Layer 3 of a small transformer language model trained on English Wikipedia (9 layers, counted from 0, width 128).
A neuron's activation on a vector x is GELU(gate . x) times (in . x), where the dot is the dot product.
The model reads these tokens: " beginning" " of" " the" " first" " stage" "," " a" " four" "-" "man" " break" "aw" "ay" " formed" " and" " led" " by" " almost" " ten" " minutes" " at" " one" " point" "."

The vector x that enters this layer's MLP at each token. A number n stands for (n - 500) times 0.0094.
0 " beginning": 550 432 353 503 388 381 530 377 539 432 567 385 383 313 453 469 484 417 514 445 522 566 484 523 653 551 544 493 615 463 446 500 575 485 422 500 407 621 467 751 513 459 718 616 537 553 599 530 542 556 251 503 385 448 450 479 566 698 381 521 467 367 412 455 479 542 585 629 409 497 360 202 420 638 647 357 448 511 524 397 597 399 261 547 368 513 544 376 438 454 464 512 547 405 600 403 476 608 483 524 601 440 559 525 501 370 590 669 389 509 774 565 390 491 605 509 635 491 637 556 467 478 588 488 559 457 316 447
1 " of": 520 491 437 574 419 510 437 385 555 438 608 563 473 377 365 535 514 650 553 526 461 558 410 484 640 460 369 467 526 374 561 483 604 483 470 420 588 569 486 525 608 338 812 508 595 535 641 469 505 483 376 659 457 393 609 489 466 574 426 592 327 448 361 436 416 460 525 578 344 485 487 313 667 473 347 440 477 555 485 389 572 340 338 668 522 537 561 449 335 513 596 704 635 439 566 440 476 645 500 527 525 361 484 455 519 650 494 501 376 557 611 542 358 491 494 520 709 542 558 497 540 520 525 579 787 489 526 471
2 " the": 456 399 371 557 392 337 469 173 438 459 597 539 539 346 492 554 559 618 423 496 510 601 418 436 602 503 352 757 521 391 503 477 545 476 425 532 539 540 555 405 519 443 901 490 588 545 493 457 473 590 411 618 469 422 500 563 655 468 309 544 495 526 399 340 525 497 517 427 339 492 460 370 500 488 350 533 469 456 587 503 486 447 375 669 451 477 477 377 576 511 541 606 597 439 410 426 483 611 415 527 442 470 548 464 430 602 568 697 442 589 474 720 489 519 593 448 573 637 514 412 542 563 557 563 658 503 339 469
3 " first": 514 539 303 626 552 472 544 524 502 675 579 352 473 425 702 489 456 425 441 471 457 435 349 629 605 448 557 410 496 499 471 648 411 366 500 458 465 612 598 440 455 470 714 659 599 551 657 474 492 533 433 528 496 536 472 504 605 665 378 414 634 433 500 386 610 526 788 429 409 438 336 342 396 459 415 393 498 585 493 509 543 415 334 459 606 577 531 410 553 569 370 625 481 448 510 428 483 494 520 486 494 534 509 465 442 645 707 591 380 283 644 626 475 596 635 563 533 500 630 305 604 488 482 551 532 537 546 469
4 " stage": 560 530 264 565 379 399 458 551 502 482 590 438 591 466 489 514 584 672 511 395 433 514 471 383 507 581 518 402 443 671 551 509 467 493 418 544 426 661 537 577 393 406 696 824 512 579 549 528 524 502 467 571 395 484 554 417 521 641 476 490 461 502 538 392 371 571 490 614 395 507 384 281 426 480 662 297 462 452 569 488 508 311 436 423 338 707 529 444 584 562 405 502 400 689 558 299 417 631 620 448 490 602 560 634 537 570 559 399 528 421 494 504 476 508 601 385 527 570 457 491 531 639 520 613 627 623 546 320
5 ",": 518 541 402 512 483 457 506 546 605 432 497 346 532 409 502 546 445 596 421 572 478 433 419 437 698 494 595 372 463 459 558 429 506 472 416 454 462 579 516 398 532 348 976 572 600 494 360 474 515 512 536 634 564 484 442 504 488 585 490 583 458 413 414 619 481 379 475 700 542 374 464 458 549 480 547 605 467 534 445 525 459 325 456 693 528 482 519 453 617 445 543 578 411 548 565 400 428 672 406 460 454 451 580 458 539 353 596 498 565 488 578 493 446 514 533 548 420 501 515 403 514 517 499 482 619 608 194 561
6 " a": 477 501 424 580 583 486 431 366 503 482 473 490 419 452 556 610 572 532 415 581 390 540 397 602 629 492 569 572 485 360 485 726 469 543 506 444 412 454 593 257 469 373 906 448 486 484 620 360 400 571 565 486 575 594 499 543 453 474 410 413 525 478 506 330 409 444 486 523 380 482 581 414 462 582 586 448 503 474 466 394 550 480 582 433 431 599 450 454 579 649 478 569 572 451 412 434 468 531 498 580 359 435 572 617 536 653 639 595 353 551 366 737 474 503 512 495 526 669 434 440 511 682 523 622 527 481 271 527
7 " four": 511 453 388 696 580 478 552 456 499 665 380 376 465 409 522 615 502 604 555 403 460 683 306 607 458 525 499 624 421 384 413 677 327 466 739 268 509 523 663 365 362 401 716 633 504 481 506 456 507 598 388 313 516 519 488 391 668 635 530 497 458 421 465 344 531 473 618 590 377 445 401 465 480 443 485 271 395 456 441 407 512 318 353 387 615 611 533 345 465 545 434 532 445 436 507 434 529 534 527 549 355 475 653 500 488 605 781 494 505 499 519 542 499 512 520 540 348 476 493 425 538 698 536 509 476 515 458 436
8 "-": 621 553 387 586 388 792 623 581 416 452 499 508 494 516 446 515 523 461 354 477 244 528 483 419 449 431 467 356 328 504 599 789 419 475 342 472 695 515 581 523 392 333 594 411 650 536 561 510 398 485 387 477 494 410 499 419 622 639 762 620 598 396 495 428 452 497 648 524 381 425 444 588 591 461 508 395 333 617 562 369 218 294 343 485 504 558 398 506 603 704 645 565 542 489 486 447 475 446 513 485 546 657 561 575 581 500 677 450 536 450 404 568 412 613 541 424 382 486 533 427 541 633 578 430 519 599 361 649
9 "man": 352 528 298 669 457 611 458 493 413 465 461 569 604 506 686 471 514 613 623 435 469 428 268 473 567 587 504 460 432 506 422 710 463 639 416 516 530 552 536 592 445 402 640 595 440 326 453 343 296 418 430 539 640 398 549 461 524 558 750 494 603 604 501 580 525 590 551 561 361 415 641 598 432 508 410 504 388 617 462 554 484 368 529 520 250 674 621 672 491 505 685 470 543 515 594 493 477 579 366 531 573 395 517 445 647 540 574 407 520 424 614 426 616 473 479 316 440 600 458 489 615 566 500 416 513 596 429 482
10 " break": 487 442 164 415 454 582 610 269 384 380 492 376 466 399 442 432 407 481 519 430 525 462 583 554 454 527 640 447 297 432 500 447 380 416 418 428 461 649 456 560 324 330 627 484 601 556 428 497 440 645 498 581 473 385 662 443 597 492 640 461 645 417 512 453 471 515 515 556 449 298 511 242 399 661 434 257 431 533 419 435 506 585 501 539 354 525 587 459 400 575 363 524 386 477 589 570 567 598 588 592 734 506 444 477 573 626 500 380 424 506 411 489 556 377 427 545 376 522 547 380 492 502 476 479 516 629 310 588
11 "aw": 559 489 227 435 319 417 533 547 499 216 409 552 589 363 489 284 467 497 438 465 580 562 474 397 517 565 566 567 403 522 318 460 500 344 460 464 447 516 615 586 535 397 446 417 378 559 411 417 258 419 584 649 332 475 461 453 595 573 515 512 525 399 583 579 615 674 345 606 542 423 463 363 526 439 554 570 244 537 348 436 535 341 557 509 384 474 522 534 415 745 514 620 680 431 649 426 476 737 536 526 427 470 489 475 559 481 493 442 504 661 740 483 341 501 485 493 583 426 542 408 520 571 530 501 523 622 466 592
12 "ay": 528 385 291 552 347 357 545 603 486 441 473 496 457 362 512 424 498 562 518 474 485 687 463 390 453 631 532 395 392 502 384 412 530 466 397 607 568 473 572 506 540 416 612 429 312 509 524 480 309 538 473 567 554 592 441 543 612 606 669 587 463 438 499 554 536 618 490 683 587 467 381 493 331 440 662 314 423 401 419 455 481 442 636 595 417 596 519 569 504 701 612 454 589 291 591 503 567 588 487 650 541 403 494 436 479 410 559 425 589 408 618 509 257 462 519 405 575 636 599 322 453 437 456 569 921 634 625 559
13 " formed": 458 433 362 494 317 362 599 490 548 480 344 503 407 456 566 500 456 403 597 474 566 333 468 620 468 549 608 334 414 425 426 475 571 444 526 449 514 518 577 555 428 563 681 719 470 602 724 498 500 405 466 812 644 409 467 440 556 542 575 495 562 380 455 479 369 587 661 729 352 501 427 264 446 501 530 289 405 505 578 406 561 401 432 620 507 615 585 565 379 584 470 606 531 609 595 562 488 559 360 383 531 389 527 337 620 512 479 461 544 536 588 572 454 468 494 652 550 530 644 484 475 488 586 626 586 429 359 427
14 " and": 578 527 377 576 425 510 424 540 500 530 571 511 507 532 471 410 488 481 210 574 475 462 383 454 551 407 614 412 451 503 403 430 512 454 376 491 593 354 411 402 475 435 945 518 566 548 482 545 556 461 476 544 452 648 576 523 580 650 424 475 540 552 502 557 527 430 491 747 451 494 432 359 490 509 400 532 416 425 563 411 484 253 455 456 418 561 523 466 493 504 494 642 480 514 423 508 567 590 529 490 413 331 498 495 602 467 484 561 707 566 446 599 478 515 501 607 555 597 603 418 486 452 555 494 495 554 257 506
15 " led": 450 512 442 596 332 590 690 447 468 660 395 468 387 331 551 470 487 401 536 504 550 504 436 504 501 415 570 414 366 410 445 603 517 444 597 487 406 704 358 636 536 483 634 598 451 566 641 595 685 462 341 619 544 312 438 491 528 555 328 509 562 338 496 525 364 667 589 643 420 402 547 236 475 553 468 482 446 484 550 367 547 437 491 500 337 735 593 459 481 463 577 564 455 618 443 484 318 588 362 389 474 454 489 481 499 565 484 513 692 612 547 554 442 520 580 490 355 479 457 427 611 415 564 490 445 404 399 580
16 " by": 519 509 286 487 602 512 494 353 578 565 620 557 439 405 448 363 611 429 451 599 422 518 497 498 545 441 483 665 400 497 520 574 519 630 408 503 475 420 539 521 467 321 926 418 500 505 625 503 499 581 344 603 457 538 520 490 458 605 568 515 456 454 348 520 414 617 455 626 525 436 447 380 562 467 422 591 464 408 615 417 521 452 476 519 423 615 586 417 579 268 558 695 424 516 522 609 545 570 506 461 457 359 524 454 404 476 517 458 498 550 507 386 352 427 524 475 506 538 419 240 532 387 572 536 588 394 380 505
17 " almost": 415 360 337 619 569 488 485 473 495 533 458 404 501 628 519 515 331 344 475 531 441 577 415 676 482 508 525 541 632 501 494 397 299 302 465 327 556 588 543 477 417 497 749 465 428 393 546 483 502 530 357 518 452 553 553 473 529 556 346 383 635 399 407 482 496 602 545 687 340 438 397 225 540 423 626 597 590 579 375 558 597 480 482 466 542 495 413 302 555 521 373 623 546 375 466 477 699 616 604 557 486 366 547 540 477 614 576 526 681 340 445 507 455 380 545 476 534 473 495 431 518 627 569 572 489 550 513 546
18 " ten": 484 404 377 690 622 401 486 625 335 613 235 324 432 457 542 557 496 487 597 415 394 627 345 470 448 620 362 731 462 473 450 471 347 399 702 298 443 643 671 617 402 425 681 564 484 431 450 489 558 622 430 445 575 569 429 485 648 625 504 349 416 434 586 428 571 427 514 679 363 479 362 428 416 649 416 332 365 482 524 368 554 318 238 410 576 604 489 421 460 541 450 540 512 491 402 401 451 461 479 575 445 520 626 550 469 477 589 527 532 500 332 538 344 545 464 670 482 484 431 407 514 597 599 479 498 531 555 532
19 " minutes": 491 489 401 503 491 450 630 411 443 544 569 436 543 335 414 632 396 449 616 390 489 484 400 321 384 474 616 477 316 556 559 521 398 426 277 552 501 556 608 625 408 408 696 616 465 565 586 532 574 572 342 521 400 491 478 623 583 631 560 527 526 422 575 459 602 497 563 608 307 499 427 322 343 582 743 231 436 625 590 361 490 310 373 456 500 554 578 576 536 427 499 526 565 396 498 501 624 496 575 470 672 434 500 514 370 425 680 288 285 480 464 396 432 402 551 430 497 560 428 509 423 565 562 510 551 644 586 584
20 " at": 429 514 460 621 441 496 474 530 615 477 522 563 535 532 417 472 471 464 467 508 501 561 603 504 464 465 393 459 525 536 550 505 564 600 568 420 592 678 579 481 433 469 882 625 574 545 554 475 486 595 437 507 399 403 466 507 603 600 540 439 606 328 383 508 358 528 483 638 426 418 615 417 415 369 589 601 463 615 434 265 606 350 471 541 657 516 550 469 564 466 431 810 607 384 615 635 606 705 463 522 550 438 582 616 446 545 496 555 489 518 402 479 537 390 446 536 670 544 575 445 564 419 376 566 539 478 389 474
21 " one": 585 500 298 548 558 528 486 618 370 522 450 476 502 454 520 603 445 457 466 463 517 491 297 525 570 532 416 564 467 453 475 524 437 382 545 490 618 523 699 213 399 341 760 467 446 492 598 443 515 531 421 464 441 635 409 451 460 631 355 374 524 435 316 354 618 542 591 460 293 425 410 427 397 492 600 309 440 449 474 330 696 398 480 288 546 742 612 411 553 564 409 554 500 469 410 310 467 465 366 472 411 422 625 556 327 555 603 498 543 428 308 535 544 548 429 448 464 491 569 550 517 566 500 563 557 449 395 363
22 " point": 460 536 253 337 505 478 565 496 540 536 560 559 622 511 433 551 508 506 583 424 517 392 543 486 367 591 409 343 358 500 556 489 443 364 370 461 594 558 381 491 323 395 723 492 597 524 380 554 400 587 293 574 426 621 467 477 384 699 410 387 549 417 259 554 464 514 458 586 360 453 449 376 474 533 622 275 494 665 585 331 458 452 293 452 440 488 527 492 527 435 440 559 396 549 647 308 392 629 582 368 590 594 379 523 473 487 521 459 367 321 471 501 510 502 477 459 468 605 492 549 310 466 575 462 481 606 483 571
23 ".": 517 426 420 577 506 312 430 380 547 525 538 409 485 441 551 582 516 538 337 558 469 501 572 563 471 391 360 437 500 386 484 461 468 471 153 364 479 520 460 440 527 396 876 579 396 579 546 384 625 566 436 682 512 411 451 579 464 515 442 580 628 391 391 536 576 611 451 758 515 425 496 569 455 489 662 545 497 470 490 448 515 483 447 435 520 477 587 423 519 522 612 544 384 445 376 377 494 653 511 514 434 350 445 295 594 415 535 514 411 490 693 550 388 555 522 604 498 424 430 419 530 571 500 531 595 509 106 542

Each question shows the input weights of one neuron of the MLP. A number n stands for (n - 500) times 0.00094.

n14 gate: 585 372 538 474 520 661 542 454 391 669 456 770 498 569 621 344 661 491 553 554 584 429 584 347 496 373 644 524 586 523 371 392 608 414 482 609 536 457 541 502 580 553 562 610 573 566 469 589 476 457 450 578 520 573 637 560 398 502 423 552 430 355 487 448 600 623 343 558 573 558 533 550 502 472 523 418 472 341 331 524 439 453 534 487 458 449 615 548 305 624 744 557 504 426 579 468 508 465 392 499 325 487 428 612 514 587 321 479 372 424 437 359 590 577 573 593 574 531 535 459 427 560 752 484 340 379 410 544
n14 in: 461 452 482 471 375 530 639 491 444 458 391 505 436 573 444 545 527 642 475 542 531 441 531 562 585 564 666 618 395 643 474 524 454 519 379 529 604 614 466 487 481 413 481 603 518 502 496 477 508 454 318 626 660 418 553 321 510 389 276 443 516 553 308 558 483 552 459 445 685 438 555 361 409 511 369 624 434 489 556 364 571 410 497 456 446 452 599 540 658 561 514 562 598 664 558 563 572 444 596 538 555 377 359 418 472 541 616 422 425 669 542 584 504 508 491 574 462 434 546 616 641 446 413 362 545 413 595 508
Its three highest activations, in order, are on tokens 11 "aw", 15 " led", 13 " formed"

n20 gate: 566 478 442 411 463 600 531 424 435 633 508 830 465 435 619 577 367 494 507 551 367 422 533 510 520 529 589 395 520 469 366 516 475 408 505 515 617 521 550 645 454 379 515 473 625 509 691 533 583 481 605 518 408 304 391 381 441 338 477 530 562 697 493 505 398 439 455 472 583 456 478 461 629 435 489 284 658 546 475 497 449 476 526 498 659 362 519 436 545 513 532 282 342 652 549 555 598 420 501 651 495 608 508 341 394 642 575 536 450 514 515 346 497 387 475 535 424 391 741 443 578 495 551 502 449 358 534 351
n20 in: 601 474 472 392 606 605 322 489 718 536 417 459 456 424 584 264 588 652 448 354 332 600 463 360 536 409 558 382 422 712 502 642 511 505 645 540 601 447 447 573 428 385 428 509 477 585 455 679 400 501 557 702 333 535 403 507 523 563 677 513 462 546 495 431 696 539 507 543 520 376 529 418 440 466 646 369 523 658 576 302 436 504 577 455 402 630 544 450 564 555 415 472 402 585 537 711 564 517 497 524 542 661 541 546 507 557 414 491 521 542 606 282 436 490 561 416 513 591 497 462 643 446 362 507 473 460 481 438
Its two highest activations, in order, are on tokens 10 " break", 8 "-"

n35 gate: 548 351 367 528 399 486 489 439 438 492 516 587 512 484 224 529 446 377 572 397 420 426 491 483 587 458 522 510 677 387 493 317 496 652 442 486 584 539 472 593 497 439 441 521 610 397 482 308 435 535 511 262 468 546 541 423 538 518 505 473 622 449 508 413 442 482 388 495 482 570 462 473 502 489 348 642 547 651 463 590 369 443 623 460 305 530 571 518 444 557 493 435 383 484 500 450 568 570 559 433 477 342 554 494 538 449 297 583 657 355 603 523 533 283 535 492 474 426 417 389 509 483 582 665 611 343 526 475
n35 in: 454 554 502 668 443 515 476 415 396 495 276 459 436 527 510 547 539 527 478 464 519 426 262 520 506 693 639 548 534 556 626 517 618 483 511 585 527 606 457 482 554 524 492 479 413 617 562 370 436 506 372 717 416 217 416 550 394 565 431 411 440 466 559 584 409 714 580 569 416 487 382 454 345 507 401 341 615 462 414 472 611 512 383 421 521 344 469 459 487 427 414 469 507 466 485 424 433 496 499 448 562 685 451 365 597 435 471 658 590 360 693 507 474 504 330 426 477 493 363 524 421 608 487 537 453 595 597 464
Its two highest activations, in order, are on tokens 17 " almost", 0 " beginning"

n224 gate: 524 473 436 410 520 279 672 479 544 560 462 464 576 427 389 482 531 515 504 344 526 501 765 566 567 569 475 463 444 539 466 648 472 582 612 476 490 595 566 478 289 515 468 452 586 502 585 538 481 531 413 418 384 584 401 561 583 467 454 348 495 397 541 494 520 543 441 595 341 374 277 617 487 422 616 510 640 545 453 590 517 511 532 431 452 501 604 610 431 464 394 455 529 492 552 582 516 449 428 598 576 500 612 498 413 447 539 350 350 377 357 303 402 318 467 425 544 522 630 685 545 427 412 564 596 493 298 427
n224 in: 459 491 470 717 339 581 608 652 441 489 580 390 528 444 337 494 535 488 364 502 490 404 367 365 478 394 466 510 489 452 425 483 598 656 519 295 466 542 551 506 487 345 584 461 429 528 434 574 441 468 482 509 430 489 501 590 566 432 574 529 400 346 385 515 335 547 540 463 518 443 470 582 534 528 323 681 518 508 479 516 512 465 626 488 436 439 515 476 589 634 403 490 589 417 418 479 566 512 743 489 600 576 608 635 428 521 471 459 566 545 554 534 527 551 554 576 501 558 569 627 542 331 405 328 445 540 558 536
On which token does it fire most, and how strongly? 20 " at", at about 2.6

n200 gate: 442 528 713 570 536 455 529 448 516 459 598 625 558 550 509 523 695 378 325 506 490 412 581 532 495 344 492 534 584 475 307 558 383 603 597 530 487 566 442 358 398 603 496 417 271 617 297 434 397 501 574 381 523 552 614 456 393 383 443 491 475 568 533 518 493 499 512 314 553 576 636 224 544 336 478 466 670 462 402 568 510 758 249 511 305 498 411 478 429 524 485 330 537 582 479 644 656 486 474 347 560 575 541 426 448 471 554 570 584 553 480 605 626 554 650 483 457 405 480 566 339 430 531 498 480 539 604 479
n200 in: 421 574 565 533 340 465 496 478 235 441 528 471 646 401 440 381 543 408 568 410 350 669 376 461 546 452 625 448 414 534 575 541 471 568 493 405 573 695 395 508 437 578 391 337 398 596 543 638 462 307 599 509 588 519 474 308 449 445 495 504 618 559 542 559 441 399 496 442 704 651 516 656 580 400 397 587 459 469 429 377 269 536 493 317 592 172 316 682 649 525 404 443 456 587 494 493 591 626 464 553 479 552 557 495 498 468 552 567 527 616 501 456 486 358 336 536 611 467 354 661 592 351 256 387 443 328 361 378
On which token does it fire most, and how strongly? 3 " first", at about 0.35

n103 gate: 335 646 538 472 465 616 660 469 439 473 495 568 481 512 402 537 575 377 587 488 550 409 415 456 539 534 365 451 583 575 519 558 558 533 444 519 412 378 398 664 486 516 299 620 594 610 455 385 466 706 468 286 578 631 439 420 636 437 640 673 553 627 452 451 504 456 477 524 458 656 355 489 547 539 572 508 621 450 242 503 421 520 615 527 463 527 444 450 519 583 527 453 360 266 407 518 419 546 598 544 363 504 581 528 427 557 535 501 502 310 513 419 617 452 484 587 441 424 768 596 487 416 410 516 717 475 525 276
n103 in: 721 405 628 522 523 456 497 486 645 576 623 613 575 409 474 428 523 323 390 437 554 646 545 466 531 605 628 632 488 736 522 398 513 485 589 504 474 474 730 592 473 589 536 632 510 679 663 336 550 584 364 566 696 493 515 460 501 577 473 598 432 512 508 578 561 606 592 593 500 497 480 452 601 594 630 577 495 571 555 447 426 449 524 583 450 449 369 413 787 508 500 658 466 481 292 258 558 561 294 293 552 314 533 655 453 550 490 582 559 459 593 506 436 600 609 486 491 409 493 578 497 445 570 581 542 451 608 654
Its two highest activations, in order, are on tokens 12 "ay", 10 " break"

n203 gate: 689 346 558 595 490 655 584 516 490 493 550 445 509 492 364 609 624 504 497 447 398 579 621 413 612 585 444 402 672 551 291 475 336 642 604 562 707 315 586 601 492 475 508 457 503 428 462 465 606 552 386 380 582 511 606 508 482 429 379 425 528 590 628 543 461 444 287 510 657 488 530 566 427 410 537 737 703 384 634 424 575 425 561 437 532 381 333 593 601 538 535 515 302 577 515 466 636 459 590 264 602 368 487 502 439 464 579 517 514 505 473 587 400 490 600 455 514 417 419 476 351 487 592 518 688 329 435 675
n203 in: 492 494 599 471 589 469 482 610 378 389 282 543 417 548 407 594 588 240 595 360 534 416 459 434 432 395 591 545 519 492 464 583 494 472 488 441 513 312 491 510 448 474 422 495 542 448 609 502 627 482 630 402 463 587 572 460 576 532 527 457 604 316 445 482 579 662 643 483 492 423 565 599 449 539 534 626 237 297 546 454 416 364 644 596 494 476 464 525 697 627 458 445 380 621 419 568 546 559 540 553 599 496 486 415 385 607 646 363 514 391 516 555 415 376 657 574 502 479 411 566 319 599 625 395 500 563 538 433
Which token does this neuron like most? 1 " of"

n123 gate: 513 500 435 472 594 601 504 508 520 429 295 553 544 507 473 481 382 482 529 586 464 468 566 640 566 572 543 435 598 471 476 538 614 436 477 618 695 468 352 609 590 514 369 620 402 704 641 492 539 597 458 372 422 667 520 672 590 574 394 424 572 613 443 548 538 599 499 564 702 529 355 675 578 588 409 446 449 586 715 554 373 418 452 421 444 460 584 657 621 598 609 637 650 601 502 411 528 399 402 514 626 503 510 572 237 518 572 616 441 549 487 410 539 569 420 505 447 515 389 519 521 374 426 504 374 544 603 501
n123 in: 511 446 496 506 424 544 391 336 715 338 495 592 632 541 342 587 582 413 532 529 559 538 304 524 438 357 434 557 627 584 434 609 381 509 478 438 629 515 535 531 655 679 382 356 490 490 439 462 442 561 566 568 562 549 547 477 519 578 477 468 431 676 544 575 576 532 535 426 583 480 437 397 435 502 621 520 387 495 635 553 413 560 452 611 477 480 448 437 522 562 443 489 525 668 541 438 441 497 429 552 548 707 475 346 612 379 456 429 314 612 340 478 478 572 496 520 519 427 426 471 596 482 590 616 540 534 635 382
Which token does this neuron like most? 20 " at"

n177 gate: 379 434 476 558 383 403 622 479 563 343 765 565 641 577 349 534 621 529 544 295 632 406 596 405 473 498 346 395 476 533 567 543 385 522 519 382 564 554 540 528 514 531 462 441 537 593 532 454 359 415 369 542 466 708 459 606 557 569 585 528 472 650 684 439 475 515 350 448 468 613 477 532 498 276 469 488 359 532 531 622 614 509 464 634 481 712 599 415 360 444 623 470 586 325 355 613 432 490 514 521 580 517 594 465 560 496 509 499 436 497 517 409 401 468 473 610 633 669 652 499 462 539 511 541 375 542 500 648
n177 in: 400 555 535 542 476 437 556 449 516 550 585 489 683 333 485 652 602 415 492 379 520 636 425 312 567 439 596 631 518 576 482 686 434 456 664 509 521 506 458 464 493 312 495 451 437 583 423 588 505 495 510 521 493 585 524 421 416 455 472 559 430 617 423 563 458 314 594 498 416 566 465 548 375 629 503 562 503 538 538 603 386 472 347 562 505 438 465 510 651 596 502 434 523 534 631 272 555 527 396 279 219 456 511 437 560 568 434 440 607 635 441 413 428 503 574 561 537 481 417 412 559 448 527 471 452 472 458 498
On which token does it fire most, and how strongly? 2 " the", at about 0.81

n89 gate: 545 401 544 515 488 629 432 554 608 431 488 370 281 387 527 677 383 404 456 615 698 437 390 504 577 558 481 493 373 649 478 545 427 472 447 530 419 476 757 588 560 419 501 617 468 442 487 515 628 329 470 245 599 567 492 473 474 542 426 488 516 720 267 592 387 501 343 483 444 469 478 463 631 534 447 428 650 499 611 594 556 497 612 504 425 594 575 458 351 456 545 483 429 590 413 357 520 382 527 519 513 527 470 444 610 418 439 480 532 413 673 515 368 566 352 490 457 534 437 616 415 375 480 601 429 513 621 452
n89 in: 461 540 520 624 628 401 333 339 423 577 525 563 473 546 362 571 549 489 446 573 455 564 476 615 716 346 542 554 604 612 588 422 597 462 470 331 469 498 360 640 513 496 505 410 541 441 381 649 604 566 569 527 398 509 526 533 476 347 317 664 509 516 458 582 320 482 524 341 422 441 524 493 452 445 520 489 459 646 388 454 479 373 479 635 327 332 461 475 606 531 359 369 403 574 605 410 703 379 488 481 612 555 578 537 559 694 624 627 510 612 458 513 566 569 483 454 452 441 614 380 458 617 619 486 434 319 385 434
Its three highest activations, in order, are on tokens 12 "ay", 0 " beginning", 11 "aw"

n82 gate: 499 588 513 488 616 453 528 468 455 400 493 500 479 557 444 459 456 546 504 678 411 433 521 383 366 311 472 522 363 536 485 352 401 408 432 381 409 508 539 572 399 494 586 403 544 520 506 716 635 732 405 516 454 307 508 490 533 541 286 469 583 557 444 531 519 671 740 518 481 529 575 537 486 395 655 357 493 383 431 537 508 367 473 473 516 683 498 422 390 333 596 461 378 528 483 474 483 403 540 528 415 376 582 388 654 626 447 532 531 655 576 577 573 556 414 564 414 475 417 569 678 425 688 574 473 519 550 618
n82 in: 260 492 571 375 551 456 336 499 649 342 457 624 398 486 365 408 449 667 469 472 398 487 552 636 531 432 452 507 455 593 580 529 448 659 419 459 256 408 361 604 385 587 514 789 483 595 454 566 432 621 490 549 723 552 358 466 469 372 482 564 547 507 496 605 475 473 469 532 483 502 491 426 435 473 605 508 414 539 498 401 469 569 392 644 477 461 461 502 514 600 564 452 506 498 555 561 460 420 457 488 608 343 448 521 499 506 386 530 566 490 605 579 482 335 583 592 552 582 495 587 558 452 427 381 491 558 533 381
Its three highest activations, in order, are on tokens 23 ".", 13 " formed", 0 " beginning"

n52 gate: 500 523 695 656 413 548 578 615 548 517 527 559 537 487 481 610 378 585 453 451 522 445 441 434 340 544 454 568 528 355 437 438 359 474 548 491 414 525 551 459 543 439 455 520 346 568 391 498 325 283 516 548 392 475 447 566 387 590 568 416 567 847 449 504 569 523 587 510 467 587 388 566 544 472 575 538 448 462 520 548 685 526 314 545 571 616 406 447 493 484 472 571 580 518 583 551 474 440 662 427 262 310 470 541 603 592 561 500 306 648 535 383 569 533 614 516 572 429 691 528 427 464 553 388 578 415 666 507
n52 in: 605 381 341 549 517 238 532 520 640 691 355 501 404 476 528 511 503 694 598 411 554 545 485 462 605 494 487 578 468 520 618 675 436 350 551 414 530 608 347 649 474 460 469 524 603 378 662 569 354 282 440 370 357 594 611 611 443 467 457 528 677 530 201 516 611 318 467 429 460 434 414 577 544 624 494 458 536 580 480 513 436 460 447 524 617 523 572 516 505 675 529 432 472 545 363 541 375 395 652 424 449 495 521 428 446 717 580 524 336 428 344 520 541 500 539 501 560 502 474 474 542 505 344 441 629 595 514 513
Its three highest activations, in order, are on tokens 7 " four", 1 " of", 3 " first"

n12 gate: 415 584 451 556 469 628 512 654 430 432 583 630 577 594 546 548 469 506 529 626 457 607 538 638 532 621 428 465 449 643 330 412 524 506 477 556 467 490 605 522 394 423 601 554 660 633 460 497 520 559 461 360 463 508 582 523 445 460 624 458 458 532 580 558 426 509 592 355 665 479 563 639 624 397 465 374 603 604 445 720 436 239 501 480 458 425 485 526 551 313 444 496 444 559 668 544 507 616 492 660 476 604 564 466 501 627 489 560 447 711 613 428 370 500 327 426 356 352 555 568 506 578 605 482 498 609 494 559
n12 in: 261 528 476 544 429 444 535 490 476 235 405 609 744 524 455 371 480 542 615 499 475 550 389 449 481 485 497 479 356 413 381 583 347 459 507 255 371 604 667 588 457 502 510 470 605 548 577 465 270 581 429 513 573 637 577 349 566 445 387 468 660 337 430 489 430 460 512 375 528 422 347 575 544 538 489 527 502 681 292 473 599 690 489 394 524 408 577 395 476 473 567 422 613 553 614 452 408 386 519 556 476 576 471 677 402 581 565 336 267 594 514 389 442 544 481 375 557 661 343 448 543 511 436 602 583 413 544 581
Which token does this neuron like most? 9 "man"

n146 gate: 303 604 664 224 450 549 522 546 392 451 636 507 498 430 585 582 543 387 444 657 571 424 525 546 575 600 532 590 589 591 628 609 565 701 648 721 305 351 431 884 544 564 420 571 414 491 545 540 317 445 584 446 396 466 490 464 568 462 404 579 239 525 561 311 515 402 558 329 683 315 464 469 436 693 437 410 495 518 490 486 485 591 382 554 534 516 369 677 652 425 561 477 398 322 468 607 496 406 477 641 383 559 412 444 546 610 475 393 570 534 564 629 585 604 331 470 539 697 466 549 511 616 427 475 343 476 536 608
n146 in: 481 431 372 514 404 582 333 464 669 534 438 573 613 443 714 685 633 554 400 372 466 590 532 451 588 662 512 472 558 428 421 354 232 343 342 653 503 566 568 412 430 422 499 573 543 691 660 417 492 625 489 622 845 274 670 513 535 383 490 330 497 648 623 683 314 517 323 560 504 676 452 377 402 482 520 712 345 350 333 795 728 682 736 492 370 403 452 357 314 418 377 542 568 680 410 435 347 597 249 255 498 578 517 396 616 207 331 628 342 489 511 469 488 436 497 469 475 360 248 463 463 349 456 405 277 217 561 387
Its three highest activations, in order, are on tokens 8 "-", 19 " minutes", 3 " first"

n245 gate: 416 595 715 510 443 469 316 436 448 436 496 556 587 580 591 450 498 498 556 495 389 676 601 418 402 459 465 548 493 589 428 495 556 525 476 472 540 487 452 494 564 387 398 330 459 406 525 581 422 404 545 597 554 532 622 374 385 504 628 435 365 495 527 480 493 494 507 412 678 650 523 371 622 432 516 473 537 342 563 506 515 603 397 469 468 523 491 574 414 459 388 439 437 671 507 536 532 596 547 526 358 574 489 417 557 426 642 643 584 461 413 437 671 499 421 651 344 241 400 619 513 439 434 545 319 505 621 519
n245 in: 580 671 489 473 403 500 427 585 832 554 452 733 522 533 453 706 282 687 489 521 529 502 481 503 488 661 404 521 564 483 519 383 546 436 476 526 414 484 596 598 549 486 644 502 768 464 571 692 463 480 390 506 360 419 207 664 582 450 505 579 654 474 382 470 574 618 476 574 379 378 391 613 534 534 378 508 388 516 592 588 538 623 653 471 610 413 460 544 681 553 503 641 490 377 520 378 604 355 390 640 521 377 561 499 314 403 431 378 491 576 491 541 419 658 491 429 632 501 554 338 532 566 496 430 573 400 504 559
On which token does it fire most, and how strongly? 10 " break", at about 0.16